Layer 11 of a small transformer language model trained on English Wikipedia (23 layers, counted from 0, width 64).
A neuron's activation on a vector x is SiLU(gate . x) times (in . x), where the dot is the dot product.
The model reads these tokens: " the" " age" " of" " six" "." " He" " began" " composition" " less" "ons" " with" " an" " Italian" " teacher" " when" " he" " was" " eight"

The vector x that enters this layer's MLP at each token. A number n stands for n times 0.0066.
0 " the": -122 -101 33 -105 342 39 -2 39 -219 -31 -177 -172 167 138 -32 -2 178 -67 2 114 118 26 1 -123 -3 -38 -131 -193 -243 230 -42 28 -33 -59 225 -15 372 -34 -62 128 62 12 -29 201 -446 -125 127 -91 -258 -124 -270 0 85 -57 32 207 -20 111 88 -19 -354 124 -12 -186
1 " age": -95 -286 -19 173 -41 125 291 62 -114 55 -31 -15 -112 245 109 -97 56 -72 -7 79 -47 -9 65 252 -212 38 92 -194 -159 92 25 94 -344 -284 -24 -82 64 25 204 110 -74 60 -254 -85 -118 -74 100 219 77 -126 -185 -60 128 174 157 33 173 310 167 39 -151 312 177 -224
2 " of": -291 -115 24 30 -2 -21 331 18 142 -232 -36 -113 48 131 -189 150 89 8 100 -58 153 -65 -316 58 -55 -101 -99 -256 33 145 55 -111 -157 -72 120 -28 91 7 134 232 -141 -108 -186 6 -29 -81 232 216 -102 -66 -246 13 -36 -181 358 180 12 193 107 -171 -305 236 135 -45
3 " six": -79 -294 -107 -12 243 -289 -40 -99 -198 -204 -153 86 -113 -86 97 -7 146 -99 205 40 -25 -100 237 121 -192 -136 22 -214 104 72 -23 -67 135 -239 44 13 -1 -92 283 -18 -105 -138 -125 101 65 -105 124 198 -150 -172 -99 -62 -15 -226 210 -19 72 118 246 37 -319 162 117 -338
4 ".": 217 -163 264 32 -117 -61 -185 -207 -182 -50 -48 -177 -76 126 101 209 -18 -123 -86 300 52 -198 3 -157 22 -37 -187 133 -37 117 229 -62 -56 -49 154 121 140 5 262 -74 30 46 -88 -53 -94 -140 137 60 10 20 -241 -157 -222 -26 163 331 -8 447 110 72 -133 106 71 -240
5 " He": 31 -67 12 -51 247 -112 -52 -315 -6 -56 30 -241 -52 157 -185 111 341 -151 -101 55 46 79 -237 76 61 -194 159 131 -101 72 118 285 277 -23 25 -93 178 -103 -90 0 -9 -227 215 18 -167 117 352 171 44 -12 -126 -105 91 -48 2 -59 196 225 -98 -179 -233 176 33 -209
6 " began": 35 -110 58 -119 119 -18 46 -148 -114 -90 -251 188 -156 -107 134 -95 240 -150 -120 -44 -141 -165 51 -34 107 -320 -21 34 65 177 219 -19 217 -479 -1 -55 221 -263 -1 40 -95 -132 43 122 -239 -39 -32 79 111 -110 92 -46 -165 -93 144 211 -57 379 249 94 -54 41 -60 23
7 " composition": -31 -154 -281 156 -83 -22 292 -87 -197 172 -71 25 106 88 -2 -133 293 -282 -55 -326 -177 -260 -45 29 47 -37 12 -9 -61 -30 120 223 -214 -135 -43 -214 86 11 -6 -334 -78 131 -8 -17 -156 -24 32 -107 -146 128 -4 -176 56 -144 105 0 -33 303 279 -61 -88 178 86 -253
8 " less": -130 -131 -171 201 199 -166 252 89 3 -74 72 52 -23 140 92 -145 162 -81 132 -196 73 151 -17 90 -51 -175 117 -116 39 -122 -1 -103 84 -273 359 -164 14 20 53 186 31 -129 -63 24 -224 101 238 -1 62 48 -156 -114 -53 -29 -84 311 -240 185 386 256 -84 104 -167 -183
9 "ons": 85 -134 -8 -27 -177 -136 249 39 -163 -167 -99 122 -150 296 17 -149 340 -145 38 124 203 -76 -231 161 35 44 116 48 118 45 162 -69 -21 -339 237 -85 12 -37 83 133 90 36 -120 13 -144 -6 -18 98 -73 -24 37 20 -164 -148 -8 -64 -77 152 330 152 174 298 406 -88
10 " with": -75 -13 -185 68 222 -155 87 -106 104 -153 -181 -73 -120 15 -22 304 350 -163 44 -40 28 -58 -141 -108 21 15 -141 -44 151 -44 161 -225 -9 -116 -36 118 146 -255 4 406 85 -124 -40 -23 -118 -114 39 110 -120 -57 -280 39 16 -43 14 237 -49 261 62 -55 -444 163 88 -176
11 " an": -244 -225 106 117 215 -76 45 -34 -31 -32 -145 -205 66 -22 -148 36 -74 -85 -17 23 106 -105 -200 -90 -20 -230 237 -88 -28 53 -26 199 -53 -95 182 62 239 -226 -68 22 -31 -27 6 136 -313 166 93 -42 -97 1 -242 -242 102 -27 140 192 -89 -20 220 120 -410 49 -291 -321
12 " Italian": -224 -302 -84 35 161 195 -192 -33 -154 -180 -56 -98 -103 255 -57 -18 205 -236 32 6 13 76 5 192 -31 -88 59 -92 -141 68 178 188 -34 -422 190 -18 117 -22 50 27 -82 -156 20 183 -166 199 225 92 -397 -113 -119 -124 -25 95 161 60 45 -192 -136 216 30 168 -139 5
13 " teacher": -77 -298 -195 -187 -85 53 116 3 -93 -89 -65 -83 36 204 70 -48 133 -13 11 -33 -9 117 -31 65 -4 24 5 -137 -61 -122 346 68 -285 -241 332 -34 25 -63 188 -114 23 2 -161 -105 -374 -104 -156 121 -120 -349 87 28 -25 161 116 -13 -66 218 -165 66 -131 361 -13 -229
14 " when": -121 -220 -19 -35 61 -45 -66 -173 -62 -264 -142 2 1 114 -34 184 255 -126 -81 64 17 -168 -63 -164 206 -15 -272 41 95 186 211 14 99 -302 18 134 147 -14 157 151 117 -25 -100 -90 -160 58 279 232 279 -210 -20 91 -68 -123 43 271 37 84 176 226 -192 206 -69 -289
15 " he": 120 -96 -197 -192 228 -45 -16 -424 -14 -148 -70 -166 -95 31 -205 40 293 -243 -68 71 149 119 -109 111 -37 -55 235 80 -61 136 15 263 79 -123 38 -163 119 -234 55 -98 -48 -182 150 58 -228 177 265 172 17 -47 -78 -12 77 64 55 135 71 231 -9 -70 -131 224 -66 -324
16 " was": 104 -222 -81 29 150 138 258 -245 -267 56 -118 -137 47 -65 155 75 168 -146 -197 114 174 -88 -151 -59 -146 -142 -15 -94 144 36 132 19 81 -231 91 -133 101 -297 152 308 -113 -68 52 87 -283 140 265 183 -100 -57 -68 -169 -86 -46 -39 153 -61 245 183 124 -113 220 -60 -207
17 " eight": -167 -211 -234 -36 315 -50 -16 -47 -178 -178 -132 30 -111 -92 256 -47 262 -16 79 71 -95 -203 305 133 -54 -210 103 -28 -37 -171 151 -148 163 -232 -90 -9 106 83 130 -10 -131 -76 -107 165 -56 -99 141 196 -135 -85 -301 11 -66 -217 18 29 126 50 174 163 -345 85 18 -253

Each question shows the input weights of one neuron of the MLP. A number n stands for n times 0.001.

n113 gate: 195 -92 -101 39 239 -26 61 69 9 -14 165 154 55 26 138 156 70 171 30 -60 -3 -51 -40 -14 158 103 -68 207 -155 -84 -160 -46 184 10 -140 93 188 83 -114 -20 -11 10 -40 -44 -86 23 92 41 -25 42 -94 -12 -57 269 -227 -22 -319 -11 50 -56 71 -50 149 -130
n113 in: 155 -90 124 115 22 13 29 -35 -110 51 296 -199 197 34 22 -39 181 178 -130 -42 -15 -201 57 167 -19 51 -34 -22 36 -163 -238 179 -136 -114 206 -77 -45 34 4 -8 55 41 13 20 -67 -46 311 -39 132 173 -88 -2 40 -10 177 112 -66 110 110 -112 -63 -59 217 123
It fires most on token 8 " less"

n41 gate: 78 -55 -30 -71 -169 -164 72 36 90 -137 -110 13 8 156 -251 78 -131 62 -174 68 -244 -50 75 -27 -109 -39 -113 -34 135 -201 -189 -98 136 61 -85 168 -90 124 -64 89 -73 -91 50 31 -121 208 -66 11 102 70 -155 45 244 -141 114 -146 -152 50 -61 -82 -45 -24 18 -29
n41 in: -95 -20 24 51 180 42 92 63 6 -163 -146 -40 -155 -41 -63 14 43 177 -199 24 98 -29 -215 181 -59 224 92 154 0 70 45 31 96 -76 -47 -108 -9 58 -24 -98 -117 122 73 -24 -212 262 22 24 145 -153 35 -180 236 197 5 -111 56 -101 52 -162 -1 -41 111 -96
On which token does it fire most, and how strongly? 4 ".", at about 0.26

n177 gate: -94 -238 -40 90 121 52 156 -83 8 -181 81 80 78 -142 -93 111 16 -11 90 177 -79 -42 -248 1 -20 -164 92 14 -77 -214 -112 25 147 66 -134 95 153 -17 -6 -136 -46 -87 -12 167 115 346 -76 -117 225 -247 -132 39 154 13 -78 -71 -221 196 -66 -30 11 118 -229 -38
n177 in: -204 137 -43 -179 184 -189 56 116 -150 84 -153 22 19 -63 145 24 -244 -26 75 0 -215 -91 11 -9 149 49 101 -139 -145 205 40 268 10 85 137 45 206 -17 -103 29 -56 -71 142 3 -104 34 -25 15 8 -77 95 -225 -42 57 -118 34 92 53 37 -107 56 -48 -320 -60
It fires most on token 11 " an"

n182 gate: 57 -87 -102 27 -29 -129 -238 2 -199 29 -55 182 234 -177 108 37 113 -12 144 96 -48 -70 75 19 26 -139 -9 -86 -89 -41 -68 79 -196 -122 -139 -101 -124 6 91 -180 -14 150 -37 89 228 -338 -43 43 207 74 -167 -45 -203 -5 -195 46 8 -31 125 95 180 22 120 50
n182 in: 21 -83 14 -153 148 70 -95 -25 194 -106 47 -7 6 -103 -172 99 72 -161 -65 146 -136 -140 46 -72 -87 -226 -213 142 -59 21 -46 -55 24 -49 -58 42 -61 39 -33 -11 -131 90 133 44 39 38 -23 -351 165 5 -47 -161 -107 38 -146 -89 63 -95 -84 24 -143 -52 42 -76
It fires most on token 17 " eight"

n30 gate: 2 54 80 -36 172 -191 -150 -128 133 114 165 -35 186 -98 167 159 96 -106 78 19 73 -100 239 164 2 -15 -4 85 188 -90 -209 201 36 -220 -109 204 81 -47 -113 229 -26 -161 -216 175 121 42 5 -37 135 -96 -13 -30 52 222 288 -16 22 -259 52 -249 -71 101 -113 -145
n30 in: -95 104 -41 112 -110 -118 26 -156 73 -2 39 -22 -188 32 135 -125 -45 -5 123 82 67 67 -9 67 62 104 -81 -60 170 -171 -69 -102 21 188 -32 287 91 -95 -62 242 2 -158 -95 227 112 260 105 60 125 -191 -69 -46 35 39 353 78 -52 -58 -163 -42 -129 -101 -10 -1
On which token does it fire most, and how strongly? 10 " with", at about 1.3

n49 gate: -281 -293 71 45 -60 -41 19 151 -42 -46 28 -201 79 10 87 137 50 91 -119 -70 105 11 265 181 152 -32 44 115 44 -2 -20 199 137 74 43 2 -143 181 -153 -26 -85 82 102 -129 122 -181 -53 61 34 123 151 118 -22 177 78 -70 150 -99 -53 96 110 251 126 -213
n49 in: -231 -15 -78 97 -42 12 55 -60 -41 -11 -126 -168 -35 163 113 -91 0 68 -111 55 83 95 174 148 -100 96 -103 -145 310 -80 130 125 275 -141 22 16 -69 -82 16 -11 -9 129 -103 32 -106 110 -191 43 -39 75 179 232 85 117 -51 -138 40 57 43 -152 -98 -119 152 -53
Its two highest activations, in order, are on tokens 13 " teacher", 1 " age"

n125 gate: -84 126 164 125 -115 176 198 -69 -127 -25 -16 7 -33 -1 64 -56 37 -99 48 209 -83 -63 142 -135 -261 184 -61 -238 -202 -108 -77 -31 200 -134 -67 226 -59 -35 -128 34 -192 55 108 113 -25 34 -51 -25 -117 41 61 -86 -107 211 129 -120 40 -115 -80 166 76 182 -23 -58
n125 in: -192 -29 -36 66 -62 58 57 -37 -188 -26 -4 42 -64 -59 -22 -38 66 -91 51 -178 27 10 3 113 4 128 -54 -6 -195 -8 -39 118 3 -180 -20 194 -134 -161 45 85 -17 201 96 154 -12 108 -198 7 -182 26 135 -77 -108 106 -1 -86 221 -63 -66 -37 -124 288 72 -109
On which three tokens does it fire most, strongest first? 12 " Italian", 1 " age", 16 " was"

n88 gate: 64 -44 72 39 -127 -112 102 -33 -202 113 211 -85 -86 139 -129 51 -47 -31 87 -150 -168 -30 -104 -162 -29 -34 105 159 -108 -202 50 -181 7 -178 -144 -77 -137 171 -76 -197 -75 -35 -71 117 90 73 37 100 97 -19 -37 -237 106 -21 200 190 18 56 16 -360 93 214 49 143
n88 in: -192 -122 212 63 0 163 114 9 59 -62 -136 55 -27 -43 170 -20 109 -176 -59 119 154 -7 71 76 -99 -78 16 -127 -262 -82 -187 9 25 188 -46 -18 -1 59 -28 31 25 94 107 -208 -230 -11 -78 62 -77 -61 66 -10 77 183 -144 5 -24 -23 -46 162 72 -58 -44 -124
It fires most on token 1 " age"

n84 gate: 51 -56 -104 -126 216 56 53 -83 78 276 -20 -243 -71 69 5 -62 136 -189 -77 -156 -49 108 -80 -224 123 -42 27 94 2 99 -114 186 27 46 84 6 119 43 122 63 32 -87 -108 -12 -122 -37 135 4 109 34 -28 2 -98 -26 -46 107 144 -69 -122 -265 -200 -4 -167 -36
n84 in: 232 -141 153 41 81 -161 23 -96 -38 -130 -42 130 129 61 34 -15 -17 59 59 -129 111 -57 -159 9 140 -81 61 225 -133 -106 107 27 -181 2 -131 -4 85 -103 186 21 66 -66 96 17 -32 -31 -153 -24 65 -271 -179 5 16 85 -151 9 -122 58 -14 -84 99 77 -231 -69
On which three tokens does it fire most, strongest first? 15 " he", 5 " He", 11 " an"

n185 gate: 91 157 237 -129 76 -164 175 -105 108 -67 72 57 -57 37 31 -67 5 -47 4 -76 -45 203 -67 -93 -18 136 36 158 -179 -20 -193 -59 183 -132 219 123 -22 -166 82 -102 -73 -304 -170 -60 27 -12 75 -3 -77 -60 30 -157 -93 66 -98 4 -157 43 -170 -324 -37 -23 35 -113
n185 in: -87 -139 -9 174 98 142 23 27 -45 113 53 42 -57 199 62 -167 68 143 -102 102 -243 -291 -47 117 93 -142 10 -80 63 45 178 115 -7 -48 73 108 18 85 91 156 2 6 253 -67 47 84 -5 208 75 49 -97 -49 121 187 55 91 -70 -26 193 29 0 73 101 -35
On which token does it fire most, and how strongly? 5 " He", at about 1.1

n12 gate: -84 -209 226 70 -69 91 46 223 -189 -179 244 -12 196 -98 -162 -125 3 74 54 34 6 71 48 -70 73 -80 -75 -110 58 223 -38 -118 -71 -266 41 -132 124 -43 -29 78 131 -160 212 -135 98 -29 130 -163 1 -91 -52 252 -86 -195 23 100 -2 0 -51 19 -75 164 -92 93
n12 in: -57 -51 114 96 72 -70 -93 21 113 217 -32 26 129 -3 111 0 13 128 -146 -177 211 120 9 75 -31 -179 89 -264 123 -55 103 -219 23 -145 24 -189 63 16 -38 221 36 89 -18 31 -111 25 -49 106 71 -74 85 51 -40 59 134 -18 -29 -120 -54 -76 79 -50 149 -99
Its two highest activations, in order, are on tokens 2 " of", 8 " less"

n144 gate: 107 62 -11 140 204 30 -131 -134 5 13 42 -33 -165 44 110 12 127 -127 -205 100 30 190 83 -147 -5 -162 150 111 144 173 35 -96 120 -64 200 -31 114 -215 -119 -217 16 -219 -53 -92 121 -112 -68 -203 330 70 52 130 -16 -5 -100 67 113 -185 143 12 -14 28 101 -126
n144 in: -20 -228 -148 59 167 -160 -97 132 -53 1 -133 70 110 72 175 41 198 126 31 4 93 -78 -74 149 35 -66 -90 140 -114 -129 12 -61 12 -159 -48 -19 6 -42 -165 28 216 221 124 1 62 -21 73 -14 28 145 2 -1 -123 78 -32 -69 52 -117 6 -17 -145 79 114 174
It fires most on token 5 " He"

n151 gate: -49 0 22 -144 -46 -21 -12 -40 225 -5 140 65 18 -261 -132 170 -176 -256 -192 -132 -196 -97 97 -38 -28 -219 -122 72 211 143 -173 55 -63 -11 11 -4 36 140 119 -89 -155 15 -112 -111 223 30 13 100 72 -115 -121 -222 51 -120 137 29 -8 168 118 -291 -39 69 -137 114
n151 in: -91 242 31 90 42 -188 -103 -137 120 -101 151 -80 -25 127 35 -25 47 -31 -34 -53 -55 -12 39 199 -179 -96 -2 -97 103 25 215 -34 218 -150 -77 68 -68 -85 -207 48 -111 35 -242 106 47 -22 -260 157 118 -136 84 -59 -301 -177 -53 -2 89 -60 -27 -184 -5 254 58 110
It fires most on token 2 " of"

n152 gate: 193 -60 300 -100 -141 146 88 145 -229 -145 110 75 -183 -143 -14 52 65 -23 173 -159 10 66 71 -112 94 291 19 -156 1 -276 14 201 107 -95 62 209 103 65 -317 -166 -52 144 -252 -83 119 113 4 -1 71 -256 -8 129 -193 161 -27 66 54 188 -70 48 12 89 171 243
n152 in: -92 44 63 -122 -9 -51 -26 -25 -102 55 -180 40 -112 -2 162 -137 311 84 -20 131 98 76 -153 -19 -14 79 23 145 -116 26 116 129 42 3 118 -9 96 -47 7 24 -145 136 -138 -96 87 -47 -179 108 129 5 106 -118 -218 -74 136 51 121 -183 23 55 -84 73 266 -16
On which token does it fire most, and how strongly? 9 "ons", at about 1.7

n170 gate: -26 -52 -187 38 17 180 99 16 77 -9 185 -87 -130 62 -19 42 -57 292 284 202 93 -10 39 -172 -91 114 27 247 41 -259 -9 -61 -100 -11 110 37 -39 -50 -80 -62 21 112 -85 136 -70 -62 61 -44 98 -93 -189 65 127 -54 -61 -39 -16 -190 -16 93 -18 -13 45 97
n170 in: 40 115 11 100 -220 8 47 -12 77 9 118 -70 119 121 -35 -61 125 0 -64 160 -258 2 44 42 -53 -70 176 157 14 -108 -37 -140 -53 -21 59 -49 -188 -113 83 -153 -39 5 160 163 4 -51 107 -62 -42 41 60 -12 -271 -182 -55 83 -62 -55 108 -65 -109 12 -73 133
It fires most on token 14 " when"

n148 gate: -123 -20 304 -30 -4 -75 -67 38 171 -94 1 -82 -205 -103 21 -162 -165 72 25 -209 21 -172 -121 4 -68 -264 -29 308 53 -28 233 -231 42 149 -187 83 125 149 114 -67 -25 43 155 -32 121 14 36 230 124 -136 -138 -169 76 9 -169 -180 76 -54 -69 118 106 244 -120 -219
n148 in: 62 129 -81 -244 113 -131 15 -175 -71 49 -31 26 -73 20 21 -26 -245 -148 -107 -96 -7 -62 -230 -46 111 -23 -5 104 83 107 -156 -86 -5 90 75 -65 93 -191 113 91 -239 -90 45 124 -34 -135 103 195 40 47 -25 -57 -165 122 -60 -126 -228 216 26 -178 124 -77 32 55
On which three tokens does it fire most, strongest first? 5 " He", 4 ".", 12 " Italian"

n174 gate: -25 141 48 -75 63 241 -203 99 91 -11 -54 80 152 152 -44 22 -101 -182 150 -153 52 -27 -204 68 -108 255 136 -23 1 49 25 -99 105 78 128 -290 -215 -46 -197 -113 -39 4 35 85 -37 -131 -214 -13 50 -31 -100 84 -111 -152 91 68 361 -82 172 16 28 79 102 -202
n174 in: 57 -7 -88 -33 50 -14 133 -15 -115 -7 70 239 150 174 -114 -107 58 -38 95 194 156 -105 -38 66 95 -54 -113 158 -76 84 -11 76 100 -44 -153 -174 50 13 -223 -162 -3 64 132 54 220 86 -86 -166 -79 70 103 144 -103 61 42 151 156 238 24 48 37 44 33 -112
On which token does it fire most, and how strongly? 9 "ons", at about 0.77

n20 gate: 45 24 -256 113 54 -62 138 144 -12 -149 0 233 -76 -132 -91 -16 40 190 34 124 -74 -38 72 23 47 26 -102 75 -108 -82 -55 213 28 83 48 105 111 -29 -20 48 -46 -39 -171 -161 72 -50 -160 40 174 -234 34 -52 -1 165 4 74 -13 -114 17 41 3 62 -65 -372
n20 in: 215 -31 -90 -81 51 17 22 16 -62 -52 -40 169 75 112 -51 8 -49 -46 172 -51 274 -158 -21 -105 26 38 46 -206 -121 201 59 56 59 -81 22 115 -198 -57 94 132 -115 121 -238 -10 65 60 7 101 23 -170 -9 -1 -119 -37 -173 -56 166 -221 -49 -60 192 53 110 -69
On which token does it fire most, and how strongly? 14 " when", at about 0.88

n44 gate: 37 126 180 55 -221 -101 34 -19 328 -154 67 -34 171 8 64 -227 237 -86 -60 -117 128 -83 8 -243 176 67 -107 123 154 90 -89 182 23 -41 28 -42 -2 -247 -129 -21 -19 156 86 -222 353 -3 -174 -231 154 59 -302 169 -20 -178 -113 218 -82 -207 281 -28 -152 -279 -145 39
n44 in: -106 -156 44 56 68 -119 -73 83 -89 144 -199 -78 -135 14 -217 120 -159 -9 -12 58 -47 101 3 187 -188 -152 34 -179 -91 157 -101 -181 -142 73 201 116 64 -62 -158 260 -66 -23 47 226 -269 345 209 163 -150 12 30 -158 -42 160 77 -88 88 51 -347 27 70 -76 125 -56
It fires most on token 11 " an"